Layer 9 of a small transformer language model trained on English Wikipedia (12 layers, counted from 0, width 128). Numbers have three digits each and are written without spaces.
A neuron's activation on a vector x is GELU(weights . x + bias), where the dot is the dot product.

Input weights of the MLP neurons that the questions are about. A number n stands for (n - 500) times 0.0013.
n43 (bias -0.089): 573646510759620514450537605406595382605429709333497304393576541461375363541370335490479126386417447582507532628391539661447432535353589274589568543468665465325500298538558368448480459535362301561346627591693493474545626559438669402500524517463563524409621387695577553323522601353517415304458446417332264552532693570507383598647627507411520560507680579446596780524447536507624233575560
n59 (bias -0.001): 578682476419541389527500491485433583590732485579308636300521634696457521450596482517557419587562489418465379444378373391620445452590553643436492561539636419592327688426425536518629564527580456483503216617716500385539443393642448329397583532479593454605451624467572653432377396694391596526509552382599515728497371461554491368406493380691425418503500491534424424512622550383557479460381
n89 (bias -0.065): 639583703567578587446465627341513410593381755422513471349441477483544634458497592491184355572659654361494433447532557448427510363571392493500325483674484520447513425315589503493529435609369523590740362694400691351646523606655565447698589604470483407390449577459406730531438318560529466456473677393220497447409520406460410777529670351690522415500405617483493541510405455427520432503544
n101 (bias -0.050): 535487565526516464611429464609475449526559528543541472484398484536556361660558454448363694620369476634623474551531536408584643584389762577662526563523471523551587440463368689577550616449465421431413458597506286332754471365401351629513510307577464574542543480592714458656340468429728568525360606373261617408600603575503406600417490497418394267513196639391602310545523650581474612392602
n106 (bias -0.089): 545517347528531444458371410510547541517451473461705628428383581702465388490472454467535550506548565370915566678632581398632689510506531438812482518190333584329614565480454479448364409493500548584603287528385378643445371414468539632437428419497438437483626461447584531471235545621589507470343812536396527404421597608594504392616668390548624387574444493343348356531243776465644542422461
n108 (bias -0.105): 443340484317434445623564461621463449506712481350468457554456472487411431378651563560451537515719512546641545532597532598513612390538641500434258300455342403616545443593390439465500650611427497307605358413458487556494361685423599670380626296654490565726482575747471500741447627526616393483381398493561566643491320281419570368378567566522475458617424460391484467510301633532406422373467
n129 (bias -0.035): 657745394579426326292448325500374684432549376653463603490426646342594446383459574571559408577649497406577507399407535413370461555289587592542570371634419486446425584630338592690559630486302540331552276445442572550422497439487546575455460497649568605624559417538401349542299500595423328494462514564456417561637558569534546336441503414336474361634445665325660521435580942688483295608483
n150 (bias -0.095): 356151482551404760383417641561619353359485677357397255390493496565389450567294252544449459507428486533387478543381372617442378475478599547507526770424486322564407458494488586453618479696568425784420624260493507474486417576356645359362642500641464472641559635610486348653574611511691333459525637616402662464526446500540364724658585601479629606526665571263449251435551459514759515350463
n174 (bias -0.044): 591307454309338569662459494611567392414599556544497489368579561491573410542363450441422382443500476442514514494478457553480576529432416497453439564531475500391560444458452560599404697667632464591415526511534362610480294617360391566667433514465668437193557546526506423400421551403455333355503488574471517511537654489500527423535491508550627500535701609471468596560514400523739268370665
n191 (bias -0.019): 634474529439509637597656398593469468410435383459523483491512321544494469355477605708488500466549563456457485362526577554675563339537574573393402404450336567505416554425578503546659537512411480342411597488532518620323365587622476500371365700404827483652397494456453520458566500538446377360435497349494446707495296538506576447553526527615542536318605470485648456683414458357447568423518
n240 (bias -0.093): 430475433620738426636490331721455472592550524414420473497444363489576469548542594536543511506458600461534656695562236579683594489518604405622472532337267199405710548413318237734510476744410625579584564418730628506567521665631616246415413366525599429380490447525631426387391692567393543340589551182518586396490549546723544419554534447649371514525517446315511614451439383380528572479647
n266 (bias -0.035): 437465611487431697439264554627367541589581447600293626441673370305529456500468356449397477440516551400395641535382355637341444513451572402451658497439462487494497494518314506500592609528487406602766612446618567317519510630633615411500763618401557448727610529345618500549575535564641478464513634371455220418515526465622258535533461411494518519567558503340626287449494467402474532484571
n388 (bias -0.057): 559581484428278374331413497481518359597410626500432533441509494667474639552412407494380366537435447497576712410506382522261494544470626453628623442434559481579365466357437581671666423634605494692437487617544491468619566412433477453807593605453730485762479541449487572494426403660398367371475503523472623506445393415535605629455531333596536334288524561377670656390427484487646347561471
n391 (bias -0.026): 558620409559557529454506549639152610422576541675490692449403604474713481500539540460487399729300426483516536616380638506741457569419554484623408307539330412497571490454473426442541386455487532427659372578552294580390516552612547617526349408535559625480544701464608594577410622597570490423405527261409405461527301493441592448354689518455334751421488513353540299481388537442408434447302
n449 (bias -0.016): 474362685556604361688572510576625437437453571456474346588484558776432555290447452463577507243411615480571507448635303396434599400440455556561444442261510576589484312675387424605532439421347585481354237470367600597549264372488520629373715649603407545424360620483404530602687497668545537436364398483298477395400401547656486394535527500503494503687393337629635510559466541391477544644524
n473 (bias -0.060): 357393695503570545546380491574550494533302441442473413532408544464448532509581528520557553617506514533555630405445430644413577485487685593546572531449479623472509673438375652408535564610538409791520633431449763486575482267500531509560606412471332503443598603643666323624284473685612618571536343447536333319407437494428406506469519469403740384491411528512454473554442385446488473631357
n511 (bias -0.064): 694557618668434675425535524804542453534613418480387321550380513520627441382567462402486685470540763449536267427523405553473638490451559242696422548466401476328554533531312503437487546603517592389603534476426514362356584644407510500463583664533312271723436609459584473410746393574760629474463407524483543613472510433493185530513454497434497333497612590372620418513609590503273486578575
n518 (bias -0.092): 442609426645563314497601593366537663567298541454433559446395266416372418525452342639526413477500627520419662497456302632417484574431469449484557530468364455482538418508537468548482678735449598559398487632584519218455635558560794702561617604514461463571574289630468500556596427529516581363326401527526324598453529345458426526552588258695392353584451493507330585388568543462649507653568
n531 (bias -0.110): 519701331496405463500529481493285616388492691629596384360641489470469529464166293715421150805504542660526749548475235408384573504394610578462537443481415538434466471556372437589493529744496518576586466425688568483481613287559589534447559603600403284492604689538658271496450455403474285444553534430331654544353669316541402586579627566364338584455486512212702443519606446706485664443291
n539 (bias -0.034): 444671207592398580560449491544635391544587506494503437605529618640667436532432533467246660586418503515344530553463470674562576604330552494506408439527450637475535233495433659453446630570445398491599348527568434424509476630484515450410482555434562415571429446416482461558671556677506354490419464565610645509508562560679324708607493555407517479479444543400461626547440463222605488593657
n550 (bias -0.097): 411648417448578538619405739624393383652655581654715580595456692576458598406600245562183461488503432584611639428500503818396631469242635452549494390580357361439610514480491493637447460462514296389437416524507576345600379387484436479528503753500479550309387364703493334621429418524398396494351489604448527548408535583674489569533595516334507525639316450340658290400409439469427651388489
n607 (bias -0.065): 333317430750571528612404386638494623519629636561566381491522602490403450482459461497526431520513527343716736500512497398487669487481664308545514536478537494409424333555400384453479383519456419607542628331589338601604376475544367462385537649478513275637494481417713567448555487506699490481525555434494512356448399433812375373479574521441576510458283523620732606472310369576672484413458
n608 (bias -0.036): 593518518567518591534370618386529482518494589435548406390530465704438455400615543648341431533428483233379424446485372562579537698497464437352411531360425585559624384508399575449631535635613548350584457543354753439675491660646441473411506417581449611351488427479509603372441434618616500513473429450476725670453633363390459603503569348479491503549500699584349414479411409397405589657728
n630 (bias -0.061): 580466506550680488447541740796394621494715488399362560295371561359643604418590305579274371534494444412476725506545547445332490475444512475611486335587549569500522558333370528423572403549390393488470293559375509460345459481512628428569393597478416587581700563484693587500529478453598525451550487413450673549560400619569455456476455347723302500522426458366573506506494606534469396380633
n684 (bias -0.073): 536643443446521514427394428721618621504569609576472445401468510396485546430554526547413478387635439405863453270618717451446622291426504521840338577557525507380778458536425525525486654574567173604627478414579648461575536272493415554634401514681389548453455533409392478659434589418479262425460430504403577542569658651442399407671520467387559424663108555581398584421620715514345573387398
n784 (bias -0.078): 688416601419540365456526510370323473618366553497453581275473559436466441441520545481368427479420570514480846583654401576524493351575487493383527548530543341522580513514531647396464569673331748347477456588588541666634314547516472483490454342539510497598487510517730436549361700167335320450497503514308480600537433328568360416542672447467539568619615569555534295151432566581639373483671
n811 (bias -0.054): 234489600522592559555469489489513589468423471456383435434537720543530503684516577482323578519527442598448362471403552680489497595530521532563318536549431605497470460409518505524567532695391540584492451308303579451551592513520586422690527413500336376484417655560489600569356489583550432545462613469524484625601433324541360654415498485466539426375518300550497445508601511535348470522547
n827 (bias -0.071): 431486459493571428361428497671567462500668466570289270375480624528648226366652500374695350463582529416419493371658427622428769445447750425782598542203517331484414625497540452445474433561629439503378542535452451648404493531308525448490609574503445623469583573441476503642528572545409483491521433346500601446645493324354098303530617545571693468625559564394426524315591660548510475406668
n861 (bias -0.081): 426315269742540522621379608533496493459795668545588352430349471743504303456261462539665627554456560549514474371638447810355737418423445181435497504302438321535400551482438648555461634710647394424511327448489552527634485559362703247327661343510709253575603391591817496469431463444394369409436565446534689596554474616496527496504521601504522557417454569435697594404606327377613375428561
n923 (bias -0.066): 521573457531527402646447374588366546386366458500464521370454572355403560347571651575562350539588503662515454382551630518402670296489524356556516418515651454340411503464508570582618617552025606295491373562712583382427491338523522472537488479481614500537612363516414509462494603678443531403590415653598605655654506540596561583488478557476346431568459339569459656573612481405457447544534
n939 (bias -0.021): 517334591661526707556536491477540555418515517438506438471532560430312574398459599462694461719561500556671438402608677463541410391467380706357479545453595427481578517437595474512618580402503405475447515685635638513430447544419428298527460497529509264368486698459465541551416564512600468643465569415544574462545485415432524406389469421552458467188430755416435459547479316398370452450467
n1016 (bias -0.041): 638566569596497509527423497557550386557218391460420387535616295343592588491485463472433603370345509479535561423365476488629413455570556563414473469422571455441674574450497404443624726735530394535497436316503648528797464692550540337658538591425696523424578567634476633478472536554727439550388515522500503586321416488497406593483575469459616537367646497559570442512534438380300576607500

Each question shows a token from some text and the vector x that enters the MLP there. A number n stands for (n - 500) times 0.019.

"standing": 466551507467532577494552480528531531538594470528416541479564414544398544540558583384512500557412425496418453540507542499481440493562482577527528504584579501512584494567492586451613468510615466520457416503511507506527526541456429475576457438368544660448418514479550497555459469532475538401490538450504517428499459576513637414408256559493438442457592517482508414428488392548471432546482
The neuron with the highest activation: n59

"ga": 472553478485420507456499497487467483579489573502545533450515507422467570490519510374571487587464403448538557420498500389482476553619475524493482549434549487529472449629539498450501529498480433468448550530440524525513519590539546582534538482285518568456521389536427561534528503466506545475532486556441428483382462553432426554524284528500566577460570501509463566494520479575509553450518
The neuron with the highest activation: n1016

"U": 501452465464475526362558506490570456521491522446531492470503524576419558575494539444498512556549381501464486487474548539503447583578532470494531546460531474480479504676649513423496476461469547420451580513581408518526518554485559561503504449293519537439492451541434464559431468414528497444483519492539435485478548546513443475478280579477478518568506606496498485494527524528527457474510
The neuron with the highest activation: n43

" to": 442454483456529497455493545449621481530474438446496584523539548454488540589520461448469477572475530512503551539473545469470550513519461446514542488544520537510452482608449559521545411459479518412548500560482468512498588530501500437507509511436469501514482519504420515430602530426556534487506584492513545553501476579563483473473110582492436529509467509581489466573460473456472488482455
The neuron with the highest activation: n630

"H": 506453450511523532438546573447630432439456474524489449466560438557364531482408465432556434568530398491474413526463523504467469510490529464447599519507532523498460528631675517506551535513540460472452576446518501477523571626434481459406565481304490533463593531539510461508459430487443469507554509598516509457490500537430585517499387634479480547502543581473446474553458474550454405509474
The three highest activations, in order: n150, n43, n939

" In": 439475488477550471460523416506538520499472494463470559477502471488425495463538545470532561570517439435566486517497516510507510478582509509583527482442546494447480483642608520505502455440477535495591564572489526463494472457494489476572505490339425506485570524468490494537555486504480476438530510547413486456462503570554625450479159607545472527490501504484491429548493518529552505449482
Which two neurons fire most, strongest first? n106, n923

" Conc": 521486476491511487479570385458543502491552489483473460572466407566465585474456497474540518560501493515512484566479548508474506393584523491562546528529467445550550546575579494506569488587459516455476542616567519466497594459460541483482491428351473353441484447481479465537508634356382540500490430537499466510453482540496572491385265647574454540574551534513440485374433493577506552564470
Which two neurons fire most, strongest first? n240, n784

" action": 492569440499570456499434470433494505553496507472429568500524480397556600587518594494529496569490392492433517475459554497536441483519543571564543468529506481533549523569525451437544496528423544426484501520463519539522567521461451531487472529353506553478534490422475566593462502550569525614447505528481445483471390526539384503451167576542487423474566431408488470552520444518570541539482
The neuron with the highest activation: n1016

"s": 463559476478511569504519511498585396486472518492482538479581464498502527450499483450481554578513497496487430470481525525434471502513533459551551500532471501659503490538549551476566484506557508462459459493495575476475567532524451495487507466239538585553490364505503557443425508509493450542588498515501603499459477523453596542425257615465493546453538594522421382549488347524449492503516
The neuron with the highest activation: n608

"ident": 477471516459473495528505468466457516544596504509430489605502429509553610583605525445520531567564384454524483541460457497495457582671474571522542488544493484568530513556515494534633393466548508573505442439557505511546558446389452513541477371297475602480401497487594512483547514461499554415485474451533493379466527571476561475466297475465415423523535467473474463533479509543521420525572
The three highest activations, in order: n101, n240, n59

" father": 498497490480503401487490582431625495496421471536494627566537439430507495594550546469411457578471438494452532577537504479494453522525512472522557482531463581582477504664547443576570520464527593464489456412545481443497482527481498490472484535381483548497485509486574526463572473521571559570506535473525444518453516478517478466453184428502416441480464504539445520446543471499525522463451
The neuron with the highest activation: n518

"=": 515519528486480471484519451530484481498541544469481523436485463559497460443509460489500496566524443495440477482512533537545474495494529448517564482410495502430480493619654463523515490512471457482536553531493520539501486512502498507564539422278460533499470486506524509538511468489555563504513466467487506524470547532540435485461157573540517515508466475563569541464548539521495459478510
The neuron with the highest activation: n827

" ch": 495479458382535475536511577433531536527565498471489440502534443519418579578446547460547516559512399448367506517492552522542503547633516517521469526590501490564507575682608439457537434526474513472508577475505444496460516488472450506392526382394444517577523480439486432541529480468406523522419483479550444563532429528432369528578314601494489542482572440612536534550515491387548455462467
The three highest activations, in order: n191, n59, n150

"si": 453501524520521516482582533375555418535591421562479519504530456327476524598501560383586499581433407539469507465470514439553535508509514459551515492467510577580422429567479471413480470525624414512463482486501541617523574683454426498547500525443454591371501500449604507470500486421459524477499441584476478483513368516496418531532373559553562569456540559520426495417421507580447659477387
Which two neurons fire most, strongest first? n827, n1016

" South": 393460454439451452539564442434524535470500533523518547496573444443537506584436514447513486553469428461484456508558534402540607516515528472531535495583454462545503500676591487418470545479532487427498496531554515567572582470506486479456546496343538518436496442452510420504493464559500587534551476488581467462376534533521581507496238575500449595455529508528488434552468524475503391485609
The neuron with the highest activation: n174

" k": 450476529471511504467491530427519458500494518497573493489517438482449592513419530464467502560504403526499496460496612487467513531508516467479556556515470539570482577659683468497505480498455510470495584478552517450482517540429558491339548372370454585589504472536438423564582508490464514557485520554482455514431414528443452485453283624467432509558450504557446532529532477545495547465494
The neuron with the highest activation: n150

"-": 450465564461475550523569454494487484491465486490497554462545431531444517527478446436524534555510489479496519466502518466458535503524495491491537522514600501548539505660627481488517466485416564547566474536465462546502401451482523553510555496348450526459539435474522459546491499460545508464483532535465454500526483551571536486454133481508503485477521508526467537530512538456508481494505
The three highest activations, in order: n449, n923, n266

" spent": 480484519490530486434467540489586526540559468472455597516533454458525471540509511453469554568504491482514471501486598494526469535588505454573562389552516550486439502602485482427571537459527461431557520514503526509498524522436450454508412516404512460455487583567504569435554465501467567534513473487541518541425438545512476508417124517554429515530492473491531540561486591529403472470447
The most active neuron and its activation: n630, at about 2.9

" time": 472502540438570486427517389525579431497512491389600589490608424458544500590508556430479545579464460467482479553482576504477457530587493487489519495541532553574523548642457478502549514529513547476486436523561473475496488492439467480466496515439441532409540528532514530512475521526556527580489514492540538496556522506464396496449163467452497432479496555521388433443548527547431449466507
The neuron with the highest activation: n101

"The": 497489429504578539520508477545548515510558453521495546530437449496473547533545443480538462561482382496565455499526470504517481558495500544441540506543559468539514515553551563469506482464508426512483539623518483486536487525462481543513518458286504540431558363533506508483573464462519466460518466563449476513496509532535600443471122549529435475491488548506467493488504487522501565519501
Which two neurons fire most, strongest first? n101, n939

" building": 493549492439512535468476465543577491500476525465509593462617509521490466516557626443494438570476459515508513516534548505532419570618595444529504510553483549533554543623524433451563450487508520473539540452557545471477465528456450469477479495318537480482519542501440383519506509515480465611479513449610506557454455508499495500445181510482407461510500507549498455454489436547464468515401
The most active neuron and its activation: n939, at about 1.7

"ency": 425542468450547422426472470464586472520503459439444513570509409459497510591559533506522564566440422521363479485434491514470441475542555555477492509534560526521454532611483435460660481455557504500501488536470550527521580492435485506519506535377539581493511531511502557513427583484581530564484478456547461550534388565521445482430197554506556418492578459530500445457518385565516532530493
The most active neuron and its activation: n1016, at about 3

" mother": 500502504515515413494512584405621491494434453525528603522530442449468557599537550502405418568477418475470499558505512509500459509536507472565562483523424573568504514652561474550575542471481605468493460425513499503494484527467478487465526529398503576488483532495538488474540471506582585557528521505501460499463492495532498455446161389488420445467445510519431530452521471506525561457459
The neuron with the highest activation: n518

" volume": 468589470509476585526490454509472450564488528533415610505606478442495478473495486486534584558446418536453514530464506514559479514579521457421512519553456514456521577590580461453533495578478496415522509511471553513458429556508497545489416505292493548525542447507426500598500575517501439559561528505564489382418491554511392557441225626477457498523515496489541422485508413578469544430473
The most active neuron and its activation: n266, at about 3.3

" prep": 585490527430495474487507484420583443520507458481553657478545460476504581564464501533467428579437440504506490560410530461544494579559547476581494519506452567470488479621551485472605399574529405456517531506526529573439539555424506515421502494409461577518414546544545405482510509418444571511454469571535524461518409505428387535371279601549427543526471451477557505491462615507446506550378
The neuron with the highest activation: n391

"al": 470511501456539510509527479534505544524589478494458514458555400513412607622540552407460527559526440492484503523452486560547457457583522516512544524579500500604546462547522516510623471575608477439452531545489538560530510548470519482493457438266604531472456405491488523533474495465485507476568510459494493395430510512544495435460233484493436478444611521427524389539478428502486460510616
The most active neuron and its activation: n240, at about 2.9

",": 505498532530500517509491524477540423532487483507509492407548461569513555535495510485499495571506454482513471525479480458520559455583523493525481521515485533566519507630567545488560504438447498454479538520471544463538469460495490509435535574396466483494493414472481538494546453545492505488489453500500528470420492494546492482487080578570501471520474515538528473587474508489460555452485
The three highest activations, in order: n449, n191, n59

"ary": 475529419492577570504493508457506496487521519562490531437548410617503611567460533436454497565460424494475443546482424552516502458507512582591490478512542534536528512543546525526555430539565466465410483488483484616474566455459389531512477369262534593528440491508460524453470510520531487468528498418615497416437558593498647530502307485586494497464616458464462443429413517551481478478563
The neuron with the highest activation: n388

"a": 456490497512426544534501530442584351469481498480558541448595444494447597555500570426513498581501479424475482467489483509528528448542474503395451528584425523611500466629608556398611487441543530463471606586434600489508519532533498501521562553357521508546484401418513586442478481446511518495494496471455527550385476475456524479433286476569494391491532439592464465584487438528503575499513
The most active neuron and its activation: n608, at about 3.6

"house": 503478502496474561472479500456517387488444441560515576473665468539447527428484590455550479575502399434492466541482535472526396558531576544488554492554601603512498502542539441500578502490447521495494522512509516448501477576464419476530449543191567612438497439446426577435421498610541460538545538453583472525436457529447572533485353521467527447495556483508494473489491486536533433560443
The most active neuron and its activation: n1016, at about 3.1

" the": 429568442460566547542473452482503532484547442469473559478538438532497505491436467537522512546480487497474498529530574506528478520476525499443497530545566477518471513560465505496516412449520480494534545607522487500506453513475495524490529520389512517478554414455465493505560486550472477479543501502538487554515476517524577463458050515540433464544507485625498494497529512548523519517477
The most active neuron and its activation: n59, at about 2.2

"ini": 487568543513427511597559543381605367538408492449533596431506379474523556468521488445517464570561574377493498547502544440542436436624471474427459516595451553623510476597587434377540505492526490536535454543528548540501552524464403564521483595349536596431452495413408565462478498450417535450521503467445528433355532479445516568574363475567433540496510484556461509529462517505533553463482
The most active neuron and its activation: n89, at about 6

" 2022": 385547517500518469515511406546624413523433477630534530425576437460495545476521425511538490551487491512556486523446579512491451542471510547566443451576508464525521478606575469294536461471567480399461499540472543482511548501442550627544537558504498482403508484408506470474508461371431543437549521500574590469500571529539622561438214577470456435513469472488491441504531551424420561497520
The neuron with the highest activation: n684

"g": 438394577485558509494493494451468473547516507503469543529439500449538556573485512420490450556411385529474536481443572475459472504504521526531482562538542466554495422601540475462509418572531464467364541533466585517519532510426524484515496486311559563524541482544484544449550539372433478471631497638496529463560411503577499520492254610435538451466557542492464463597513400580490561552480
The neuron with the highest activation: n150

"p": 431517522483539560473467520520514492561496475444416515529597480495562623540511511457503573574421437560484536507475511497429502632568506486502541468395530469579459574539613565455594437512519507603406594555484522501499517546454401508495492493272476483541567436502511544536444477447577436450467417553564503514452388564403517582398316563498484516502520428475422504500458407473456542516465
The neuron with the highest activation: n473

" Indiana": 412540465498477530449553385432549472492541520539543613470578370447535534564442450454540530561480548502484474534461476422606456567493520495505519529526452567574503473624593418493466529550548563421406496568551562509528591525489564405487467525344504399393467462486442458506494425529510589552545475501530435570378510477447589482450255561509453510563533529525431550471523541485505478482540
The most active neuron and its activation: n518, at about 2.3

".": 431466539500523499502548426529475476552502478533488478524542441525475485540534453516496505555515483479541466490508532515545535499528566416550559493506495524475578494639611472485546494430571489553512558548445556647449549454410455533502496523369465534493462426479458527484534489489556531473525465516411458545496434556444431482495138494522493428466509532477480510542542532517470433446505
The three highest activations, in order: n511, n827, n684

" first": 505470501596474392495540500418534529469480536538488577525512474533504583558449564496460460562511506509521513509473521430525528527518529447536552420558471515538453546598541488426489498518427551386486449538453494456474569480458452568514538515433523462535498548468566563447568503507472612571468490556548520538421450514493483570441109555499443498475449472500546478506489527516411495495451
The neuron with the highest activation: n923

" De": 465470410546494494534598505390511402523468440520475579487450377414337520478469549473537526572472415528456477526488458527568546474511475481451537450620533547533509492617687533521531517451534547444499492609500590440512430592480444495438553549402454499457547503476514553473546556393463392431601508584462477499458474407476589454447384624516463487513476505623500399571509566506531501452465
The neuron with the highest activation: n784

"uda": 548490491442478417540532553426523461556475471552627550469473382476501555528544543420518471562486402457569500511552555497423395601583480595539514520544473497557501473620580417427566496513493524440520401525481442457506535566449506526569552553344493463488482504427427604511591472484415569548446513550480487471440440448437513515484305382574476451502564574567431606375441578439471579515515
Which two neurons fire most, strongest first? n518, n89